Layer 8 of a small transformer language model trained on English Wikipedia (22 layers, counted from 0, width 64). Numbers have three digits each and are written without spaces.
In attention head 1, each number of a token's query is one row of weights dot the token's vector x. The head spreads its attention over the tokens so far by the softmax of query dot key.

Query weights of the head. A number n stands for (n - 500) times 0.0011.
q0: 440572515607406507475504512439687593418487575512531624474550580403567412448545617464505488469492634526562439507486671578514464472361453511329610547435520409554469401479505436578586439465543523
q1: 553536464412505441525496570433579478520513521528492502580498548415504468619621500605531501414561561441486526516507420607587488506394589522496457568452646500404458533494486506466535539507539519
q2: 537494457514522539376561551539536509424498629470560572495506516510529430446478564479478489508455556459562500633538619475419472504393508458352566507450500426467388562559466470517667490473382575
q3: 549679440424616413559649625491541631579451516540443360565483460441551492587603609584652507391443469550556421574579560419561543435450452509575583600567588695668558391450527478563472503547589443
q4: 564486443601458554470458527364612537449463629456438419441662563481558520437538482531523356396455676422645535593589660556488531413497564493419547725281524502607406403458535364670595454512314447
q5: 565518467436554445627400519503515508567370433502535528468501481546407484585459685529639587426582458435395405562452334571631467518562570613469498618522410601631425555438581558563364493564619490
q6: 562478501452586458388547426490401515532530487456520525448568611436504507392496479413426564474486554622476545556541557449510545506565542542382504519400445431565458458528469479368557556482418583
q7: 478529386629506728612548616300561469394462520517552459323522486392539292538533727470539458363527509360457479676344459501565581379478585556582602497641458423578543374305497377605459709439444402
q8: 554522490342505413451557530465617502523595451489423533462597515530572557443414503533553408560597361488551487564594424528543478576452463495415542626620388492461481579550558557697523436472577606
q9: 579534422539605363622405544503520475499552504475479470449459586524400469607520487583588445494488478444486511386472475530582603493418546670562537519402585530526604483490550472533518486508541424
q10: 490489575452506494397488554543507425528574353652514525345572462430601551541560484471525365531567547500575526406277509510493584549452499393350573721513543517599516530489528490605517433447501591
q11: 489468489436444526564526530523535488538603427486506498514470387560512441477458442576688430462516425437496382503478402462552435474408511529553554481608564507474439591380587532621397503566620506
q12: 571499610543396490457471389559333512518666552483615514545509434507544533380445449550420446548484548496580486488387409522408482450558374501413431530634446353583432514522481527453474473560472492
q13: 561490626535485591461474588595530355534545463405466664468516422669341523495405408507481518412576375471531477561439367527401410575335569447591464559706393670373454317290456497552631508388491525
q14: 287546359624418427467302384433425419536526605603419460557426515462493418480540646373472706463468438353771386579589423808708408548473383598344445597499488462624482542465604648475590551520375699
q15: 284825050429501569287467276595294521408522308346029522805132512131115688282417428054544551332449757565404733654203676746222542676572527577506450158402521316512642514382481581811396921591887482
q16: 519502390412606581627679510486526578474476440349403510574360486420586462426597522456460380506523577550433511496490531572538574457349570443486508492476546432255483562484566509546630551530410312
q17: 448553412479487434572506486537499545524527525524480467567419569508418421560523469600545547497424464509526467447531432495575539538394468589643492465490462490407479500557518543525401513524590462
q18: 273544376443516471527467428352645561512558635385471377429583398553348401427525457415381427476523619345569449690564392566393534309571437618525601522634486593418558660522484574441350686551575528
q19: 381371529504362459351331552604587477590626382474329404470432592674639622355355316419505466561461506399658634682573286600710604501648341560426350451525637428435282489555544580373486584372532359
q20: 550312517363463523397684624463615707485532421420554505407469585317525280604555393517586804637514416403613433480584403606410465492529499505490360583327412601585489383449371364608391435439520470
q21: 482405875569458445669357418436543405695559548548692408383718458547505426763572470642422467366484408537442448266485488542572445336561558397718497550454496439459401480601595438260510529264378475
q22: 399333637432359416362341525405446410610480631637489403520467457515571601542333546539422263653516271622551595884592564540603556464469265626431355564457453515516503501384397451527408533622430571
q23: 719484460498411611344365304387441460520564719611354422490543209675413498285512457368562366390572516426368609381647519570428597507523455474469513583588279537603579199356614493652604272427439254
q24: 417573700635447725663560605256419366506428499661625395580296405576641463622668601583261441554711414311540557327386577378708480420574577532380420610668470563259468479319524414448724541392320565
q25: 730614445500535595385332494383412523513381447408549503582583542609464579438411441451447585496526440483484578457353384534546400573606574518525494866417530512511428436522479521399456473478321578
q26: 468562337513481431286517372826434403425333495608322548617637469520496710485548546578438207654467830767311469809461396448542373479356356423264496533528454485510491363501531276435428496309616585
q27: 279623263545498606424625339939427612229604396519228515760485320566352507475693528511288213528557715851050464703486274239288210586278277472406572526563491703410537281438730445332561507351531569
q28: 562394419299315409128240356776540659600514631601444662484392766472483420333512637530573597630557668493521352586171587486363685559435725255283672328609486640422631720796518594552379622530815550
q29: 623410737347321682604361673374594588452396386674414293529400362417637502711625335512475509423343297534319628723525692467625275576597194675642428601341353410494466437381292619264682259306481553
q30: 565455207540777563407649418737258563371655171413312401637678407375443649325539162345390395446413851777226643616668586406334435466404677370502535337736498487383663399409694568513528583671457453
q31: 361409601545495564442681626544508425523522680782419330223596376477418601558610451663621495621640496553521418293893499559356722264510430481452500557456416529560670601453389440534275416495380507

Each question shows a short text with each token's key, already scaled and adjusted for position as the last token sees it. A number n stands for (n - 500) times 0.0083.

Then comes the last token's vector x. A number n stands for (n - 500) times 0.0083.

0 "S": 474513508465540494543474460475511415517490480497435341521497549482499487509493514504495488463521
1 "ud": 431503519466539443560481459487516447531491483501457366515488547472500494530501524505493498461525
2 "bur": 464469529472553521584477461518551473554496480498470374522487519459482488527511505505491492459504
3 "y": 540477544489538549603476452495512443549487481500443365519492547486493491515512510500500492457522
4 ". ": 539494553511520475604487482418483413615481510501438346508512548506511512519517514500506493480513
5 "Gre": 518522548523511561655502442498529430571487483498464350513486512461502480518471500501492488467507
x: 380406699521580482570433540437581566447478516421588415390611536516541615384646666570424571523395475313620400458529546490735595512547499640419273621421544473529420588507342437180572423496431508
Which two tokens does the last token look at most, in order? 3 "y", 4 ". "

0 "out": 436537445468554480566447449512528366570483480499432321512497522468466487526519513498509497459541
1 "es ": 382517538452500409639463435422465368597476486498426322486498558500513501514513503501505502468516
2 "in ": 438448564462489386676489456384465378621477532501435370484501566472511502529510488502514501493508
3 "May ": 567462563515519463639500453423511353612514468505426350507528526485469490531500481501537523494523
4 "202": 551528614490539580647487396448520370631486477500413328487492538502498490536454503504509499497523
5 "0": 547518555542531499620491433422520408594502486491417303494493574474488509532475484514503493463519
x: 648514665530475507439443382522411532508512664511609711466640493460667677704425476314450598480659274573505472510476573664664464594628528420368502519431509555589472610488443414305649407451439565
Which token does the last token look at most, and with what share of its attention? 1 "es ", with about 40%

0 "north ": 437579440432530405684436421430477310657450452504415218461533519488461490526508478503528528478534
1 "of ": 363488505422503379661467408369412317607466506505384209478523570506513511519531494500527511486549
2 "O": 438447550443517520705456406419499341539460457496407136506470545423490468542496510501488486458547
3 "tt": 621442575446539522627466509574554388612483481494401104508493597467519502553528531495488484456536
4 "aw": 596520632486587557724470413476574402571478487501392222551496576466502485550504546506491503444547
5 "a ": 603530600572596483695496426362469331617482468498390198523498569495512494543505512508502499453536
x: 569565655612520468270517423428421448610526520478604632424582465466652498363575439459368526614537417574518275481447514557191552499505430461544397360473497372501411590596457527261644486524497540
Which token does the last token look at most? 1 "of "

0 "his ": 462555469456479412678456443364448277653454454495417256492517588490514487518514506503500503476537
1 "Doc": 448501507418528481720454431434559332630477508496427267543461568458512488509476535508477492442499
2 "tor ": 401469598452559405674458412393476342661492463497410248525505555485496498528519512505500500455526
3 "of ": 556438595486541395655486427365454312589489472500400219493512572485517505527533484500517510469536
4 "Mus": 596486635488551536821475445438533414613497496493438269543456587453499481551497522504468503469515
5 "ical ": 611536564562571496703492431391488341652484451496408224511502574484499488530526500505501499462527
x: 638543714560588458307488540473417552489456614510671489489630577425617512277579525558530510470454373544675410594566551523204474507652456444403439398571591435502484600626397360363543550594477596
Which token does the last token look at most, and with what share of its attention? 3 "of ", with about 40%

0 "w": 444535448440614464642449411495509381548492482501411282534508611455493471533515527510491484435534
1 "inner ": 352509529419530420709438397416493336660471450495415291513494561485487487540524502503505499459520
2 "for ": 439455572419549383718462420369462337586474503501389227499520580492525492545505502501499505490509
3 "band ": 523430632455549425793465404398480321649486478499407263497518550490501481536525492499502513498529
4 "com": 564481602510534607711481406320521357608512548497465315514485654495495480501534535517460503477482
5 "position ": 606539584577547473737488454364478305663488478496401263510481564483496502534516502500499492462529
x: 585539796620452427268508365461545538522494478487586496589584484437578504495384532486447500450376485544672445587483387634221468419582353432433375520525524341582539559655377469376536462563420508
Which token does the last token look at most? 3 "band "

0 "193": 471504488468529489572477432497517437587482488499442399507502525486487491516458501505500495482518
1 "9": 469500524472516494563480451494516444579487482495448371510502537477482496523474501505503496477520
2 ". ": 479488537480507469576483477443481435611486509500443365508513539508508513520501509498506500484511
3 "He ": 484466540476529443610493467424493450601487500497456381499504520486499498502480506503499494481510
4 "wrote ": 578492547518525465617496488412486422573498488499442398483503537505502506513510504501502501493503
5 "arti": 526532552517525550615496470479525464560493502500450354490490535485488486525519523502500495487498
x: 562392662593519473525537626368504465359548649569689440388467497449577368534565432642461405421576341447491480554483580504739603427731453527453403622498551407500511503500292383383630421565312470
Which token does the last token look at most, and with what share of its attention? 2 ". ", with about 30%

0 "ond ": 468531489471482446585479475451470419556491492499452384493506532487500507519521496501508497491515
1 "th": 454488486454534515610475460506488430555491485497451367491499524489499508514503496504495496482511
2 "at": 491478512471535517546481458516508420543487481498451356514495530490495497508495510501499496471520
3 ", ": 517466548498522465587486489445479415577484501501452400498497541506504497504522510499510502483511
4 "the ": 526494549494533495620494481427475410583479500498454389509491535491502500505516516501502494487501
5 "sou": 529518548505503507609497467503530408531490500499455358527487518464503486509504521500493491487509
x: 507392831433543598547495616292544466608525635523628408345491548452490530583741579510563598335502377385618466537471526535647554478481390570507453605518598448624428644600336547299586505523460408
Which token does the last token look at most? 2 "at"

0 "Av": 483552493445554449607449439475519358578483471499418248530508565461511479525483520509491474429541
1 "sh": 411488523470565493609473467568533368560485435496411258547496570444494491523475504504511501425554
2 "al": 431446513470554473605468458533527393532493468495421272531482549442488503522508526501506492409546
3 "om": 540461544484585588600469421509525400576493465496408255507514582471489483522541524514489479432550
4 "ov ": 599477590534564448667491430358491356649485472500407262517502580478513492525487505510501493449532
5 "is ": 615534585544535463744493475339468353686462505497419271487493550482493512481475493499501497452518
x: 673514550566493498443474354301583574553475477600524493532556448540596452553405734496356384383541326491519414480380498307256178492621536452369479421460413441620453339584506392362527448486462525
Which token does the last token look at most? 5 "is "

0 "bur": 420555452428605459642431403541595439628480457496429254546488544425456471561520512508482482420524
1 "y": 382484518433596532682429389493517376614469462498377223533483593469481484535524515502499481415544
2 ", ": 367440623450546395722457447357443303699460514500383244494488618515509494506537526507511499459520
3 "North ": 565426632479582500800468403417493302682470415498430155542540556451487481520496452511510509471524
4 "Bay": 608490631452550560854461391468531263590488461497376186540485571484499481521497516508479486447531
5 ", ": 626549590573576474774488466346469279692470510500379209512494621520504494502519521507508502464525
x: 562626719579417516276489581453372481546571512569588608480507455441499422473655571426500564544664481416512377635452468422243358434714392394434431481499531465534365454530536499358459546445476654
Which token does the last token look at most? 2 ", "

0 "hous": 471500461458554463565471482541539380542506470500464425520513541508484498517507496509507507496525
1 "ing": 429499500474530483583474455500507430559481481498451357495504534492490493522515504502502494469515
2 ", ": 445472555482515451590485480444473411582482503500449384490499551511504498505520509503509500487512
3 "d": 508454568467530529594499470484490436562491501505464349492496547468493505501496503504495499480514
4 "in": 547501540490515534579491460493524458537491503496456341503481539474498501512497509503487490460516
5 "ing": 542529534508523540600493464494517439558486487498451351505499543493495492519511508502498495466518
x: 546537734568540484506540548397551402669580540568500570380533435455584428451533473575372527542526145446619475483460656569810403454530565544497393542543534526600413591474472436347604509561304519
Which token does the last token look at most? 5 "ing"

0 "ad": 457518474467552482545477461515513422535486495500432356489503534473496498524493508505496482461523
1 "i ": 441506527461514435588479449431478414571481485501437347506504548495509497515507508504504500474516
2 "married ": 462474555463540456630478475411478405587478481499443379481507543504503503518521492501512501490498
3 "An": 531477550475511514639482456434500453529483520502452356507487554484514491514515527503474476480514
4 "na ": 550492568512549464606495481412493438591498480500445342539503533476503502518510502505501503474520
5 "B": 535523561511521518646497475446506413534488480499438330520481555467512492512496516498497502476518
x: 528492709545470448615385591419592558416548502487569456460499504562548611617570609504546523418516411470718365439543541490630573278504490423542517562626557382420384556457484379068539547494423577
Which token does the last token look at most? 1 "i "

0 "ence ": 487538502462492453578475447446469422578486493500454375488500525500505500512510502500504500484509
1 "and ": 441511502477495432587484466443463420575484501498454377490492533492501502508522511500506495478510
2 "ag": 479471505462537507593482472486504414547492476498446356498495555486506498516495509503501500484512
3 "ric": 514479549481536516558485457505514447562497501497459355502494550486491495525519519505492490475514
4 "ul": 553498528502529539562487467468520450557500493496453370513484533472499500519516516502495496466517
5 "ture": 539517545521519528606490451486530447566493487496455368517494528491486492520513507504492498474513
x: 640417856584506541550502475469450325637520674582635528421565512480580578478542441643375582456531314503594505486445456565753467465552393395479320592511478530519384666552457406414613533646356536
Which token does the last token look at most? 0 "ence "

0 "she ": 465558457468479391662453437404484361638474469496415302488496546475510484506472496499513506468525
1 "held ": 364502541438526423684457444374464333599483475501410342473515533498509503505492495506511499467502
2 "liter": 495481527414568542767458410451532418626481506499443271515498538469487483536527535503478492481515
3 "ary ": 507450604504544406662475423414474367629484459495414278478510545492496501529515507505503496467513
4 "sal": 617486593500532530682472441469534355597501489498424296536470542474489507512507517503486508445531
5 "ons ": 616522573546569457707491434391486364623492488497428292517498553484499496519516516506487497466527
x: 646565844558483552238325420481528487532470576553486600472679519553633474306458469551457630584425380492598305494395517368314415534581424422559438433507492421562463571566487432363584558542535568
Which token does the last token look at most, and with what share of its attention? 3 "ary ", with about 40%

0 "at ": 458518469466507459604474461448465421575481494501448388491510536492502502524509485498513505493517
1 "Ap": 480496504467538525564477454476528458536500491496454343510503533475498493518497507506478490477518
2 "oll": 482472510478548513566481471527541436547490479498464358503493535475487493515504504504501507466514
3 "o ": 506473561494535466595485455446490427569494486500452371519501540490502492514507505503497497474515
4 "was ": 558481562502522479621491487418481431605481502498458375498499537489496504496496497500500498478509
5 "Ah": 519517537506509500604492477471524411555490482494452355512495526481510499505468505506490488467511
x: 502481575472396606589581598277513579589531559445555560406539542550605470671651699487358499472527279536591254424485467507725494588595480544530422618524467481532394561446345392210450466421475592
Which token does the last token look at most, and with what share of its attention? 5 "Ah", with about 20%

0 "h ": 455556493419485399689443409390452325638468468498388223502511561500514512522497507506504497455520
1 "J": 430493533451525516670463424435491294545480483496392191503490590478534492501447516510483470430520
2 "aw": 490462547437566504682456410473572384562486500500398227560491578465508489534475552506481501438540
3 "d": 506441613464587549625485424477519397577498469506411231540495601433477485531492536511480498437543
4 "at": 585501589491562611614467412492539352577480462497397197541490570468488487519496530503491496426545
5 ". ": 565521561551540477699481465342467330697474513501387222523524589511512520537529525499507490461527
x: 569659477553408463334440522462538381632479415618558628421574554417409378501518687476534491534492344498675513380404446560182487514694460356501507413496533558712485510506402437419524505475455603
Which token does the last token look at most? 5 ". "

0 "which ": 474533467466469438589465459422470381604482482500432325510503515481507499518524509495502498489520
1 "he ": 419518490464499427617475457406483398602484477497440340498507528483499497509495506501508499478525
2 "design": 486469523436573539626459453471515410586491488501453339502505538502482492527534509505495496486512
3 "ed": 525465556477538489597480447500519444588488499496436335502496561486492498536502516504501493467523
4 ", ": 583478564513533456638485486411477389603482502501438368491496545508506496499522513501510501475512
5 "publ": 526516603525518609682508457428551435580497479499471358492496546490488475516513502509496492489513
x: 539408555567655449627363509435582421473546605442804477544478546623550452426541518592538514473387475372576243502431501493808371509498373419383436520510465472514502413494354488358499457434316572
Which token does the last token look at most? 3 "ed"

0 "-": 489536510468541466638449424422464325647453464491397182522524588473484491532534530501505495451510
1 "n": 360510528466548526631485425504508366596493482492430240537489599425488501541511508511488476424527
2 "ine ": 405449605465547406667469412394467348629461476500395216496509558481498489532515516502505498452515
3 "sen": 546462608482534554670482386446542374706467525495412223515485565435490484539472509514494467463508
4 "i": 592495606502550585620481408463538411596471485497399192527494595453495484521501522509487482433535
5 "ors ": 628539571572573460711488423368481334646475463496403244504506567494502488526510514501505496461529
x: 611661798507539528337392409475519543465481496622626613457632505524612482297383451449452465547523431524615337485421576480261367571607423448560412462527465377540456554603394407339572591609533606
Which token does the last token look at most, and with what share of its attention? 2 "ine ", with about 60%

0 "T": 453532518441563478579459404433516346563483444499386187560485566435486480531486534507490486424558
1 "un": 399501468435570438651448389474520350551499488496397186563465581428498497542495540502493491433548
2 "is": 423449599459575530628471389471528389606468476496399187521480613470494488549491515506504482427550
3 "ian ": 517439634491574401698471423353462326650464464498405190498506601487520498536526504509505495450528
4 "po": 646479647491540575793471386437555320678471509502437283535474591482492493513503521505483502431542
5 "et ": 631540573559576467731485424357460301687462482501397203494498578490505495527539511499510502457537
x: 571640638610432488372380475379503572498430543557724467534646503552553480353344566387480563531503333621634496612505504485198454458534533332496356358546486416573356516519475412300493472558532499
Which token does the last token look at most, and with what share of its attention? 3 "ian ", with about 70%

0 "d": 486527483467544478541487463487504460536494488503456377513498541464484491515510517504495497468526
1 "in": 457497498473533502555481454496519456534488499498451359509486535473495497518501510503491488463514
2 "ing": 467472520480535499580480459494511440552483486499450361505500537489494492520511508503499493467516
3 ", ": 516463558498523465596487486438478411582483508501449388495495548507505498503519510502507500484509
4 "ret": 569490537498514570594489457503506419567491499498487366495477533499468487497517518501496503471512
5 "ail": 532520554514537548607493445483526412553496487499458379506494539481492491518508503505501501476516
x: 642517800542437492496515563357530428631550568408587505425526443509662596563630408654413700532470288402644542529462589551781413555545423425430364465550517486613469566477342477375579464454495539
Which token does the last token look at most? 3 ", "

0 "am ": 477530504464493446589476447438471413571489485499442360489509531492506502510500497503505498480504
1 "B": 450501490465523492606475458457496420527490484499444341514483544473508494510493513498493502476515
2 "ut": 467474524482529506561481453498502408556502480499460362518480538474488497511498516501492499467531
3 "ter": 510476526481532525577479455503515435574492495497451351509494524467486493514509520504489487470519
4 "fl": 548504540498521574576494487514539445545496487498465373509491528463482490500480507504496510455520
5 "y": 520522537516517559604490451479510449540491488500447355515494543486493491518508512500498496463522
x: 487550756592511431550490584466560436502489400571583548401568519403567540481577431590407581493521081516653587442471584588712402362554472440504351529440497467564439698475477485243494485583366397
Which two tokens does the last token look at most, in order? 0 "am ", 1 "B"

0 "When ": 456576464433475397703424419441449292657478478497402211530501565488508495551566487497495492474505
1 "Sh": 423485500455544517715447466504510250540478430492409207532466546454526491508432508507489499429546
2 "aw": 492459536433568488721449409494575364558489485499396224556487573466514494538485543509479502435536
3 "q": 534471605492556522693477439445545375563493464492384222569476589446515504541486517511482506428531
4 "i ": 605481620532586451694484426368480343623481457499387208538504589485514490538514510509498496451528
5 "died ": 653550590548568469783503513320467283702477504503408326475494562497512513530543498500524513476505
x: 527530526501414584432388386425606526629666630544571605588633335462531379420382729511593536541422552473560479670338535564346502461557506445356511443532426565555464384559306306228580551484449548
Which token does the last token look at most? 5 "died "

0 "Act ": 473527487455492464592477455460490401598492494500442349503504517485486498530508498497511511500528
1 "II ": 427516516467501452584476448452481426595483491500443343494496527486495500515508503500503498476522
2 "of ": 463470531477504440570491459427456404562486504501436349491503543498511508506517498499512502489524
3 "Mad": 527470546471531498628484456467508394551498487501442356516504535486509498517497508508487485478514
4 "am ": 560489558516547477599492464427487413566498476499440354514503534491504496514504505504504497473514
5 "B": 531522554508518538621497473454506413519492475499440330517481547471511491514500516498499503475523
x: 542496696551460433642386583398545573453541476483601509448477500562546611607605568542523540423491429435736401454541577488650566289504481428624494552601548396441392580455468402056555560490421551
Which two tokens does the last token look at most, in order? 0 "Act ", 1 "II "